Layer 8 of a small transformer language model trained on English Wikipedia (12 layers, counted from 0, width 96).
A neuron's activation on a vector x is ReLU(weights . x), where the dot is the dot product.

Input weights of the MLP neurons that the questions are about. A number n stands for (n - 500) times 0.002.
n13: 422,361,331,309,412,316,400,440,314,367,624,632,635,678,529,532,734,431,755,703,661,307,556,283,310,591,632,588,464,488,568,391,489,496,436,257,466,583,411,612,533,384,601,416,422,647,409,342,690,309,466,273,400,360,496,612,577,500,476,657,496,512,447,707,594,425,406,654,249,539,629,356,608,707,599,651,332,731,272,666,371,676,557,458,660,611,651,385,485,630,509,587,563,383,355,427
n54: 333,271,555,589,752,292,583,369,511,457,306,429,449,577,655,567,643,597,392,612,520,519,608,633,435,468,700,709,558,571,539,692,574,588,620,362,387,518,726,453,252,446,531,457,361,393,480,480,338,254,600,547,375,532,528,391,768,474,408,599,477,192,533,412,458,340,351,591,767,575,423,560,391,670,696,539,527,512,637,559,450,548,560,470,464,355,421,395,204,728,462,387,478,379,383,721
n61: 456,625,433,567,504,228,640,486,511,345,390,677,517,291,574,173,552,697,458,656,578,208,514,650,383,663,496,621,667,523,595,488,706,578,276,636,422,276,650,504,310,314,401,504,492,669,459,476,316,439,575,604,488,443,512,475,376,596,570,507,631,581,515,223,462,597,315,300,652,530,532,787,561,512,449,461,326,488,382,424,682,613,706,489,609,481,645,603,496,426,260,263,658,508,606,400
n112: 762,539,626,876,496,589,486,514,689,438,362,444,518,535,304,488,458,484,781,811,552,610,518,488,721,458,446,336,640,531,285,419,400,569,585,336,428,515,487,401,316,213,525,480,562,314,424,422,536,508,728,442,288,379,314,596,603,469,356,456,394,508,651,391,579,325,725,434,402,779,474,404,458,431,653,763,464,613,407,254,530,479,537,402,479,383,807,591,539,509,363,352,598,354,719,413
n137: 394,427,568,207,346,458,482,518,361,391,428,551,455,553,722,279,688,504,589,670,514,520,645,652,284,529,598,565,696,450,460,278,632,583,480,548,425,375,374,541,602,739,432,575,561,606,162,400,796,702,322,685,340,377,400,619,270,605,508,344,303,607,508,615,516,594,483,431,568,714,407,398,318,741,587,381,379,385,430,512,526,622,594,481,203,367,659,570,707,592,405,430,430,519,579,468
n167: 766,373,640,511,577,431,213,399,738,415,540,477,684,503,473,333,481,740,492,416,503,401,497,478,551,344,462,377,590,633,811,461,549,320,496,511,370,226,670,616,583,520,470,518,406,448,629,430,369,454,598,537,482,368,668,503,415,452,605,383,530,462,514,549,411,687,250,504,544,527,408,477,530,456,417,701,375,577,398,559,571,377,631,482,605,311,680,514,518,250,452,295,691,468,625,478
n211: 518,508,478,329,392,347,416,427,220,378,637,583,597,402,392,570,579,351,353,487,500,284,612,444,559,652,146,368,602,669,741,409,516,817,491,517,347,386,318,609,372,334,474,530,566,711,340,669,236,353,615,530,565,482,513,328,348,447,559,524,283,460,401,611,584,437,399,456,611,772,481,703,509,654,474,419,458,745,580,474,781,359,288,372,557,537,689,472,604,477,687,563,981,634,455,474
n220: 366,435,313,610,281,392,412,673,615,260,326,496,545,549,558,404,561,618,340,701,677,568,545,528,387,521,569,337,555,743,603,546,451,638,539,660,530,372,600,574,276,627,552,465,532,448,623,276,469,222,421,512,520,354,450,489,472,348,242,406,628,398,670,435,427,282,289,436,503,763,418,451,595,378,782,449,636,405,615,476,538,557,715,393,707,534,265,622,515,629,349,414,489,708,726,568
n221: 739,329,393,423,234,663,472,623,424,432,355,558,482,644,585,539,616,428,319,479,515,472,604,425,451,254,336,656,483,503,557,373,547,580,436,554,444,413,451,695,496,674,554,652,554,457,452,650,391,431,662,479,628,326,563,609,360,530,448,736,614,431,544,522,407,229,481,446,683,599,405,271,460,581,563,518,323,556,625,586,261,504,565,316,511,676,637,572,551,582,600,437,484,397,379,626
n255: 573,541,564,482,374,440,510,427,690,762,291,552,515,258,287,478,587,661,644,617,585,600,676,361,465,622,412,428,489,592,383,522,530,379,202,619,337,561,759,487,346,344,364,578,587,543,618,762,493,517,510,586,571,402,344,361,500,433,693,445,396,584,442,515,587,601,500,302,564,565,494,401,315,666,405,422,573,514,342,399,656,337,515,524,496,422,395,613,431,459,546,589,626,538,688,413
n259: 472,587,199,484,619,545,732,633,339,460,484,514,674,836,587,444,516,212,471,570,591,504,678,318,617,504,496,515,597,621,354,363,522,690,641,911,393,384,463,566,447,622,588,563,371,488,651,643,430,473,493,416,528,306,348,575,691,567,516,482,500,277,729,276,515,361,395,544,381,728,514,439,447,641,383,425,446,665,467,416,407,339,605,599,456,500,524,533,249,620,427,402,430,508,394,672
n265: 415,568,408,661,578,904,581,360,266,362,579,538,583,567,591,324,538,764,474,463,653,641,622,608,553,431,564,444,189,345,658,448,453,367,512,567,403,465,697,484,462,687,408,264,687,479,569,433,368,613,453,618,575,696,236,380,429,336,369,254,354,333,571,663,512,773,562,563,639,607,351,551,573,537,771,475,338,479,358,613,371,530,445,496,224,317,462,566,532,304,753,422,434,516,552,352
n279: 248,632,197,473,598,369,493,305,416,358,504,425,446,444,512,437,604,624,463,574,480,359,629,304,732,703,738,365,353,508,202,529,678,422,523,623,331,433,318,635,693,454,472,235,392,304,614,587,605,630,683,472,453,327,386,511,508,588,376,418,472,322,522,472,481,500,462,583,500,307,405,383,516,535,477,664,477,504,492,591,563,732,520,428,464,526,504,536,644,635,445,691,536,839,545,806
n287: 213,624,194,548,492,445,561,529,426,504,600,445,664,344,530,451,644,446,372,488,414,359,719,585,900,284,669,515,484,589,331,644,599,477,436,337,334,443,534,538,343,491,411,584,722,439,733,549,592,441,466,378,262,385,178,566,443,489,441,408,338,533,527,459,496,425,577,691,541,345,460,484,667,488,429,584,351,688,417,756,590,328,422,384,681,519,779,530,426,647,413,483,582,449,717,724
n292: 284,448,400,455,699,600,437,378,214,496,632,747,565,641,343,370,568,432,447,702,653,500,514,479,439,410,543,393,496,448,575,657,685,566,372,882,349,508,417,570,496,500,554,343,564,339,582,487,640,512,362,215,413,517,444,278,584,695,389,594,442,517,749,586,237,382,425,559,397,456,493,585,470,591,701,343,606,446,238,735,273,737,470,496,547,349,233,558,588,678,649,621,322,492,470,719
n304: 551,571,326,684,491,595,327,526,540,225,508,651,557,461,755,454,466,718,369,459,556,554,421,628,585,611,483,583,224,611,722,322,543,317,336,471,496,414,448,315,466,509,550,500,357,412,496,450,512,311,672,625,719,631,539,489,337,724,272,444,803,462,543,530,496,205,623,650,727,345,334,373,380,488,362,603,371,631,155,775,306,374,559,548,551,524,407,435,369,599,469,581,523,604,449,709
n316: 515,85,574,222,459,536,330,430,666,614,490,460,662,523,608,436,636,231,437,442,601,441,729,407,539,581,838,401,597,444,446,557,463,486,656,460,252,212,852,244,314,442,485,729,330,515,373,540,680,471,286,480,480,214,229,664,326,744,205,353,702,318,453,682,672,764,505,570,542,610,381,762,744,456,606,441,323,710,282,262,374,455,661,476,550,448,770,532,424,798,548,439,441,695,520,410
n327: 519,455,427,471,500,466,468,278,349,482,619,520,619,455,660,478,515,360,234,500,410,663,560,315,504,402,653,580,561,392,565,492,620,558,280,478,402,685,584,669,370,550,387,449,478,360,601,526,518,369,631,364,434,526,470,247,768,629,346,487,401,515,500,676,550,557,654,581,774,477,386,667,504,536,521,554,589,428,282,295,686,500,374,357,411,510,641,345,503,663,421,718,483,433,447,662
n336: 294,584,421,606,521,103,177,647,328,480,594,673,363,321,434,345,561,489,634,547,527,310,640,413,387,541,415,511,698,640,299,687,399,734,618,636,445,664,379,596,204,639,448,602,383,552,529,731,398,408,455,572,528,468,607,439,444,537,531,442,428,512,334,732,446,481,567,396,561,707,511,528,529,707,500,685,361,583,606,588,348,282,326,530,585,511,528,529,542,690,616,394,452,569,422,312
n348: 571,271,778,729,485,676,461,497,542,515,464,453,528,510,469,544,298,605,407,601,500,405,497,687,356,379,568,388,450,521,540,446,490,459,191,574,445,528,531,483,504,609,452,605,496,481,730,559,482,621,451,504,570,260,508,421,555,479,432,583,331,455,552,285,664,410,477,637,735,516,385,586,439,449,500,663,507,395,428,467,606,481,216,475,694,374,440,700,278,577,230,780,707,564,591,467
n361: 641,464,580,342,439,412,463,485,638,356,533,649,663,559,421,432,710,621,309,562,507,638,435,437,550,751,281,492,615,504,546,329,643,520,133,289,418,563,416,473,358,688,407,483,453,594,275,593,616,561,583,310,298,470,378,515,327,618,335,96,416,513,416,716,222,471,749,657,443,554,361,556,548,699,360,475,471,679,686,487,509,585,286,363,470,740,611,469,605,548,263,413,535,699,478,700
n378: 405,703,536,731,649,358,526,856,608,699,543,575,488,551,530,388,207,572,496,610,500,435,531,461,719,556,471,390,327,665,443,666,486,436,482,656,420,324,508,416,441,511,348,568,635,511,622,352,511,490,446,457,421,577,601,487,344,362,553,471,518,607,462,275,542,482,298,569,626,419,455,493,437,330,553,290,500,586,489,840,573,452,595,500,419,346,606,423,452,530,410,374,680,399,407,482

Each question shows a token from some text and the vector x that enters the MLP there. A number n stands for (n - 500) times 0.013.

" attended": 597,716,536,417,535,528,485,367,513,637,490,328,414,564,470,535,449,527,390,573,303,475,385,585,609,601,435,411,406,527,516,545,574,467,532,624,450,507,487,509,549,483,463,509,306,552,426,485,501,536,409,419,563,376,490,465,499,383,631,532,556,483,447,646,432,443,557,652,481,547,610,568,590,522,568,356,536,331,600,453,538,357,494,541,460,635,656,438,602,399,532,558,333,538,374,482
The neuron with the highest activation: n361

" 0": 613,662,607,465,499,489,571,352,541,683,598,408,305,566,488,476,459,481,455,582,330,545,412,553,472,465,616,506,527,558,550,478,613,398,630,554,546,499,527,531,605,443,542,573,422,543,422,411,337,571,483,562,413,499,434,536,514,389,606,585,574,583,271,600,362,446,500,505,320,573,632,485,492,497,434,326,455,391,497,338,534,436,598,634,519,614,603,617,377,339,473,564,465,464,490,488
Which two neurons fire most, strongest first? n167, n255

" September": 450,638,541,427,504,427,692,513,579,677,501,319,415,562,538,457,455,480,488,598,454,542,562,659,384,558,501,513,477,406,548,527,507,492,569,577,665,450,451,516,391,441,493,476,437,561,330,386,389,559,444,668,583,320,447,542,472,381,431,447,564,568,458,544,475,486,447,536,347,636,548,441,420,475,755,442,503,385,568,409,595,440,432,641,494,556,610,550,531,426,478,613,482,505,463,445
The neuron with the highest activation: n137

"odont": 512,612,578,534,586,532,390,403,461,603,581,298,447,368,427,569,361,504,470,475,312,567,359,652,556,523,496,428,424,544,558,397,758,410,490,647,573,388,580,562,671,466,526,521,483,534,483,465,539,520,392,458,713,502,521,525,569,327,604,499,538,515,425,453,492,441,529,556,504,414,644,453,468,530,568,519,680,446,419,381,447,472,369,610,559,520,421,407,462,508,501,726,358,570,410,400
The neuron with the highest activation: n348

" |": 436,702,430,454,626,513,470,407,471,517,635,325,369,471,499,611,499,508,533,511,485,485,342,591,535,337,608,509,524,355,509,587,669,336,527,623,538,459,484,486,509,427,499,558,495,615,487,389,546,548,474,528,576,438,389,600,530,366,638,471,540,559,317,565,403,254,561,523,338,538,800,419,630,512,536,473,574,503,548,396,578,352,485,483,577,529,526,557,450,492,464,544,379,495,481,541
Which neuron fires most, and how strongly? n287, at about 3.4

"s": 510,557,615,432,593,620,514,417,383,632,498,453,318,481,504,474,364,570,428,602,364,578,437,542,571,423,548,542,415,435,545,498,712,376,562,498,549,563,533,525,557,555,450,493,495,539,450,415,521,514,414,429,605,401,518,526,518,248,658,596,548,567,491,496,330,437,590,598,454,515,781,533,490,542,544,445,694,353,522,331,475,426,399,534,456,574,488,484,513,451,503,630,357,616,432,374
Which two neurons fire most, strongest first? n348, n292

" the": 498,643,505,488,589,529,621,463,480,633,488,387,289,412,481,566,486,609,358,573,367,408,427,710,492,534,545,368,512,631,521,485,668,474,409,621,739,548,602,550,554,489,487,545,391,570,435,515,342,606,463,482,616,490,459,464,538,409,484,587,528,580,327,526,447,343,639,573,373,535,512,428,504,551,540,464,403,363,472,422,538,410,520,549,577,550,570,563,459,413,473,554,381,461,336,400
The neuron with the highest activation: n348

"as": 607,518,533,384,566,703,500,354,443,619,549,360,404,344,595,581,383,480,431,366,321,644,431,435,578,537,593,450,425,350,668,554,638,479,534,535,587,509,525,737,609,464,487,463,507,537,561,457,489,583,439,515,611,474,461,615,501,427,549,504,475,465,321,476,354,438,577,515,469,563,842,470,507,484,531,433,676,387,453,397,500,467,473,437,506,486,505,518,422,406,532,699,487,453,447,367
Which neuron fires most, and how strongly? n327, at about 3

" games": 515,639,517,467,577,483,617,471,582,536,521,306,500,505,339,509,485,518,374,561,369,444,298,652,498,496,490,544,350,419,556,603,679,465,463,524,625,420,632,411,517,435,625,607,422,492,478,533,432,634,425,571,438,427,534,695,535,388,605,552,616,526,429,496,489,526,507,588,446,553,649,513,462,513,560,442,504,429,518,305,455,391,628,604,382,472,539,483,438,302,573,569,410,566,375,446
The neuron with the highest activation: n61

"left": 354,589,584,371,466,629,639,338,544,613,540,333,342,348,593,490,368,556,438,553,425,550,329,527,540,573,420,525,557,517,502,488,518,529,571,543,454,438,524,529,570,561,582,573,465,598,324,338,441,675,380,503,555,465,579,410,564,395,680,629,600,515,377,613,505,429,580,475,474,506,610,431,434,503,496,419,527,501,545,411,411,457,491,558,513,522,528,604,304,530,550,626,300,609,433,529
The neuron with the highest activation: n137

" himself": 531,623,485,445,546,638,501,422,449,662,502,447,397,578,537,495,369,528,373,582,416,494,399,500,580,496,496,492,522,464,686,542,590,510,537,494,527,449,531,612,631,494,490,567,402,472,439,474,425,650,353,460,659,393,552,445,512,232,649,614,542,536,462,560,415,514,652,645,364,533,629,433,557,530,581,506,486,334,510,401,465,245,416,449,458,552,529,547,485,298,494,558,407,594,520,353
The neuron with the highest activation: n265

"Medal": 546,557,575,488,457,435,443,316,533,515,521,517,401,566,554,549,439,541,396,477,251,395,245,632,440,577,545,486,508,493,439,379,557,444,451,556,551,477,604,509,413,559,597,465,400,394,586,394,487,619,476,625,581,530,484,597,681,331,777,604,603,518,366,570,466,365,575,566,456,503,676,482,373,524,604,485,468,519,459,394,403,485,505,576,422,649,512,489,397,517,498,651,390,499,488,570
The neuron with the highest activation: n304

" only": 569,567,520,351,594,466,588,290,553,607,518,398,341,532,379,439,542,547,325,637,355,411,254,596,549,543,482,455,544,529,590,462,610,460,506,592,596,417,650,494,484,550,644,540,428,520,429,511,331,570,486,535,590,475,454,598,513,336,547,506,546,590,470,558,478,505,520,550,382,547,548,538,526,526,607,447,502,351,572,331,594,299,519,531,403,552,619,468,450,448,559,623,518,447,413,458
Which neuron fires most, and how strongly? n211, at about 2.7

"on": 551,613,581,492,557,678,410,497,559,551,486,361,126,443,505,533,341,526,374,318,439,497,424,580,646,482,511,538,455,365,590,444,638,415,524,562,589,511,521,553,612,521,588,513,368,575,430,464,608,556,403,464,581,487,482,613,496,510,597,413,519,507,420,550,441,379,624,394,437,521,693,362,533,558,499,401,529,434,415,448,482,364,452,470,537,560,473,501,478,492,455,763,410,598,497,633
The neuron with the highest activation: n304

",": 545,740,542,518,532,428,590,411,473,616,499,391,374,565,362,506,378,554,457,543,331,597,389,499,687,486,512,486,516,397,485,505,740,446,470,504,512,442,517,568,491,496,432,519,396,541,436,469,484,520,398,418,476,430,451,560,462,326,614,469,596,562,447,597,304,494,572,499,419,441,721,543,590,562,606,457,524,476,683,547,451,366,454,592,513,503,652,454,514,547,427,600,404,511,410,370
The neuron with the highest activation: n361

"Ham": 538,562,627,520,453,574,624,450,512,688,626,324,362,399,507,495,321,548,452,437,361,514,414,548,614,397,442,405,416,414,547,526,544,359,513,579,714,460,489,616,508,531,453,545,383,561,498,433,493,673,472,437,536,556,622,513,516,210,595,625,640,578,383,418,436,482,387,566,473,501,526,413,537,481,550,481,498,318,540,558,550,308,621,694,504,440,527,554,375,409,399,602,447,580,512,488
Which neuron fires most, and how strongly? n378, at about 6

" selected": 506,696,494,424,556,447,562,336,551,621,522,329,493,459,537,439,469,445,345,526,268,480,341,597,571,577,513,351,499,584,443,515,703,549,535,545,391,487,504,548,500,525,526,587,448,532,344,536,439,571,398,478,651,472,487,464,521,647,663,525,568,510,356,563,480,403,581,626,391,528,554,500,530,528,553,440,522,308,599,406,603,271,490,568,473,623,602,465,518,372,601,467,527,476,407,456
The neuron with the highest activation: n211

"\"": 436,652,448,415,507,541,609,431,522,550,618,425,318,479,512,493,495,370,383,388,397,509,436,494,454,550,509,465,478,490,361,473,718,580,553,484,492,593,477,588,417,456,427,541,447,560,497,532,443,749,560,546,452,566,555,471,563,288,506,602,522,643,325,715,433,462,563,456,360,616,750,396,555,498,563,412,520,453,508,398,532,492,558,427,497,577,498,435,354,498,481,669,387,587,485,465
The neuron with the highest activation: n327

" to": 525,593,549,510,543,493,422,380,433,512,487,297,458,625,584,536,453,524,413,533,357,569,387,610,578,629,601,351,556,504,562,506,637,491,585,554,472,422,540,510,537,483,540,544,398,622,428,432,540,552,316,429,533,380,459,636,500,352,582,424,543,566,470,470,462,474,609,557,490,488,639,497,613,586,607,370,490,361,524,392,518,293,450,541,568,557,603,427,537,451,501,610,304,588,497,306
The neuron with the highest activation: n316

" home": 604,628,590,439,532,525,635,430,478,494,424,274,356,456,458,509,439,598,436,478,394,442,368,698,663,559,456,464,389,549,578,479,593,520,620,599,583,342,532,446,516,486,536,550,452,516,446,549,376,590,378,457,504,462,506,420,539,408,507,549,560,619,334,646,529,481,461,544,421,486,604,513,437,454,576,477,401,328,538,414,522,358,672,612,386,448,557,550,394,368,587,666,431,552,530,509
Which neuron fires most, and how strongly? n265, at about 1.8

" was": 524,574,390,530,477,473,403,401,465,616,429,420,404,508,624,508,507,462,376,493,390,491,384,525,615,477,692,561,427,470,654,550,701,603,479,470,616,610,598,623,631,571,470,469,425,518,384,372,487,603,358,447,610,455,410,513,453,342,527,488,569,633,272,533,417,282,584,592,361,570,572,517,585,448,568,477,573,534,513,484,361,361,469,557,531,525,559,435,447,501,501,538,403,554,481,557
Which neuron fires most, and how strongly? n287, at about 1.9

"osa": 549,578,620,516,586,594,500,413,375,575,469,423,396,390,500,518,392,480,402,458,374,677,449,571,588,492,500,485,459,485,531,440,720,435,551,616,581,472,476,700,592,333,451,492,449,521,558,463,569,477,397,402,656,480,496,509,603,375,614,532,548,559,351,543,411,452,484,554,371,477,716,514,526,480,577,418,719,308,450,387,465,348,441,581,502,545,461,438,525,466,507,754,351,535,484,473
The three highest activations, in order: n292, n327, n255

" World": 499,514,567,432,427,626,426,362,481,633,508,364,460,420,448,583,381,502,437,561,435,476,395,735,520,408,542,458,542,503,469,483,635,345,514,675,585,536,554,475,595,532,589,496,418,548,430,469,630,444,380,557,488,471,432,586,608,275,613,406,665,562,508,549,432,420,444,644,311,503,777,465,488,493,653,457,562,474,544,418,543,425,547,430,498,459,515,411,520,434,484,575,356,659,469,387
Which neuron fires most, and how strongly? n220, at about 0.77

"==": 475,581,481,510,525,656,446,387,382,629,457,329,598,611,479,581,505,554,391,526,412,494,379,574,457,436,600,550,408,414,531,605,676,459,458,473,568,511,416,494,516,517,495,585,473,593,504,405,485,546,408,467,582,419,329,430,626,285,509,503,509,574,439,633,403,366,545,573,356,575,731,430,551,502,587,486,470,474,531,487,478,323,524,497,483,626,616,516,580,430,434,617,336,612,476,557
The neuron with the highest activation: n287

"rum": 468,624,594,574,512,693,372,425,561,704,558,454,315,391,396,556,328,481,366,459,466,480,505,533,491,485,582,483,477,391,556,535,546,511,493,596,583,466,423,507,459,466,592,496,511,447,493,358,417,564,515,526,491,513,489,661,558,369,642,639,623,610,356,599,382,522,651,525,318,446,578,501,478,567,563,485,626,507,427,384,429,431,483,596,435,501,539,479,323,415,485,728,361,570,389,611
The neuron with the highest activation: n292

" Only": 547,600,458,338,570,524,519,261,551,533,571,357,345,598,559,576,456,491,350,509,312,488,392,517,523,545,515,422,543,571,596,535,543,483,589,549,569,484,543,475,455,584,631,566,427,563,451,433,456,535,436,459,559,476,517,576,457,315,556,461,634,602,340,565,443,280,685,447,214,520,653,412,513,548,595,399,447,444,530,467,578,440,484,380,446,701,654,513,466,458,606,600,487,483,438,520
Which neuron fires most, and how strongly? n361, at about 2

" with": 520,639,565,440,522,374,654,356,489,563,499,284,468,501,432,491,534,507,581,466,365,576,382,651,606,680,405,444,552,528,614,401,655,430,615,508,573,479,524,535,443,608,515,500,415,591,402,411,398,502,472,511,479,480,471,586,546,485,575,609,525,503,449,512,457,456,572,538,438,570,417,526,573,519,578,462,399,439,367,354,447,281,572,531,451,485,718,524,433,518,390,605,485,493,465,478
Which neuron fires most, and how strongly? n112, at about 3.1

" museum": 606,543,577,477,504,570,461,299,471,615,420,427,354,538,437,507,433,525,414,446,383,444,368,610,607,426,528,523,338,469,617,531,741,386,469,506,630,477,443,558,611,537,475,569,252,460,447,379,455,464,529,615,605,416,464,550,584,364,628,497,638,602,440,601,409,419,628,581,434,451,706,482,498,511,650,515,515,455,466,516,471,513,530,577,437,404,487,452,550,472,569,596,312,555,464,480
The neuron with the highest activation: n304

"ble": 520,522,530,480,575,569,436,305,501,606,518,361,275,419,451,581,271,480,421,477,504,492,361,524,517,455,491,546,564,531,572,453,547,551,432,467,625,510,449,468,518,470,677,607,426,522,494,399,562,652,555,491,528,536,439,590,548,339,592,550,599,643,331,590,425,462,768,620,433,451,525,530,542,571,520,497,640,454,476,453,421,417,453,533,414,657,431,348,401,420,469,732,353,548,463,491
The neuron with the highest activation: n327

":22": 502,562,515,485,533,530,549,348,504,547,451,405,309,466,460,504,539,502,454,424,455,670,553,568,396,566,485,607,555,522,462,554,736,543,640,495,530,560,409,540,514,418,667,515,513,495,448,416,377,608,453,570,477,391,594,525,676,378,541,580,580,618,350,635,412,362,601,556,366,505,679,418,508,553,542,341,564,429,419,405,490,421,504,667,410,455,418,419,314,431,528,615,428,519,424,632
The neuron with the highest activation: n54

")": 412,675,582,455,583,570,531,461,563,636,573,382,419,467,471,500,514,506,374,488,382,495,408,506,524,424,592,528,494,636,490,425,694,365,541,567,487,485,519,570,440,432,555,569,445,581,534,491,420,589,448,435,498,315,424,521,591,320,525,632,607,601,468,616,412,413,565,568,408,577,751,453,581,578,481,463,445,389,586,333,432,314,470,513,505,547,530,547,410,463,473,614,339,590,464,474
The three highest activations, in order: n259, n287, n255

" place": 613,575,599,563,637,597,552,299,480,532,505,385,295,471,529,505,438,475,363,473,351,498,358,592,545,541,451,514,502,594,565,468,658,286,470,616,564,483,646,446,470,423,536,497,445,511,437,372,484,582,602,463,581,451,375,490,591,520,627,538,617,598,402,655,437,376,503,582,410,546,573,531,472,557,548,382,539,373,410,451,440,423,559,649,477,447,466,539,422,369,590,583,343,572,505,564
Which two neurons fire most, strongest first? n304, n292

" honors": 585,802,538,458,589,566,562,385,546,504,454,355,444,594,380,570,452,490,411,528,229,543,346,588,602,515,446,573,377,469,528,503,606,423,490,594,480,352,592,598,529,496,552,542,407,517,465,478,440,644,377,438,625,416,483,643,574,440,578,559,503,450,457,420,490,457,528,665,477,548,653,500,567,474,470,400,524,322,578,332,503,361,570,596,473,498,516,471,508,393,601,576,370,520,444,521
The neuron with the highest activation: n259

" In": 493,635,638,435,512,364,618,472,515,502,559,351,454,506,489,587,457,530,389,531,293,378,410,675,493,603,515,379,573,406,594,496,635,601,415,505,664,439,517,389,541,444,590,556,435,606,396,453,416,558,447,570,433,489,426,447,510,271,569,482,608,539,354,519,446,446,518,556,419,586,598,478,631,560,615,457,483,340,550,361,550,390,531,521,483,600,636,401,552,359,510,607,450,625,454,424
The three highest activations, in order: n211, n61, n361

"|": 392,590,536,553,511,506,508,386,461,712,559,385,402,520,538,587,531,479,444,559,384,456,304,613,469,445,580,373,591,411,506,560,619,546,575,655,511,543,508,449,519,511,535,560,387,585,488,386,503,467,438,481,639,460,355,524,506,198,426,578,617,508,355,609,386,273,484,533,377,582,607,497,592,556,592,491,556,358,569,428,453,496,499,611,546,659,556,506,500,380,413,637,374,512,471,539
Which neuron fires most, and how strongly? n220, at about 3.2

"har": 524,510,617,521,569,626,442,396,408,786,541,495,296,406,440,497,452,452,352,372,360,565,357,500,487,456,500,482,453,403,638,477,661,419,425,576,497,439,499,455,518,428,616,545,495,566,367,499,493,654,531,493,556,645,540,482,473,362,550,583,578,598,409,560,404,349,631,510,313,396,702,480,517,577,606,477,729,514,488,460,457,371,530,705,579,446,446,557,385,548,452,586,410,544,475,424
The neuron with the highest activation: n292

"o": 595,604,690,452,584,578,533,519,394,836,443,362,396,403,473,499,356,572,399,383,365,631,438,556,563,470,456,474,468,533,509,549,637,372,511,606,509,383,547,597,513,374,579,583,376,487,420,457,509,541,370,445,610,493,350,642,511,345,622,487,532,503,444,542,402,515,588,464,475,596,678,512,496,596,557,398,545,417,512,385,596,330,555,550,543,604,569,460,451,429,462,611,456,488,402,440
Which neuron fires most, and how strongly? n255, at about 4.5

"st": 459,530,645,481,619,640,500,478,474,594,491,324,265,488,520,464,491,487,344,480,486,497,450,562,585,569,659,517,576,551,494,429,619,339,486,531,615,488,617,540,550,464,573,455,452,608,456,420,401,520,393,592,559,464,375,585,559,409,616,520,566,438,440,495,473,449,494,661,303,456,796,490,515,418,463,461,463,415,483,457,542,416,551,501,442,578,635,503,311,328,587,622,407,590,398,517
The neuron with the highest activation: n259

" in": 474,656,544,499,551,384,635,474,490,569,548,359,464,475,435,519,497,505,325,557,410,411,398,628,565,567,525,426,482,437,476,513,679,557,421,496,710,452,507,459,523,426,560,469,447,585,429,496,496,551,361,600,545,450,306,499,539,413,571,481,611,612,408,535,390,475,617,629,448,527,542,488,617,606,595,481,455,283,517,388,540,298,551,543,542,589,637,400,513,398,452,560,415,582,403,474
Which two neurons fire most, strongest first? n61, n361

"\n": 370,654,554,572,565,550,500,460,488,466,561,372,251,369,521,485,591,505,487,416,311,536,438,612,432,517,607,519,474,621,578,539,599,537,547,640,486,456,447,539,550,519,568,568,455,688,463,456,468,554,490,384,573,524,397,586,610,463,610,448,489,463,442,619,371,393,453,484,421,483,755,424,585,458,480,459,383,353,546,388,500,556,502,619,411,554,565,434,409,590,427,600,303,538,565,440
The three highest activations, in order: n137, n336, n279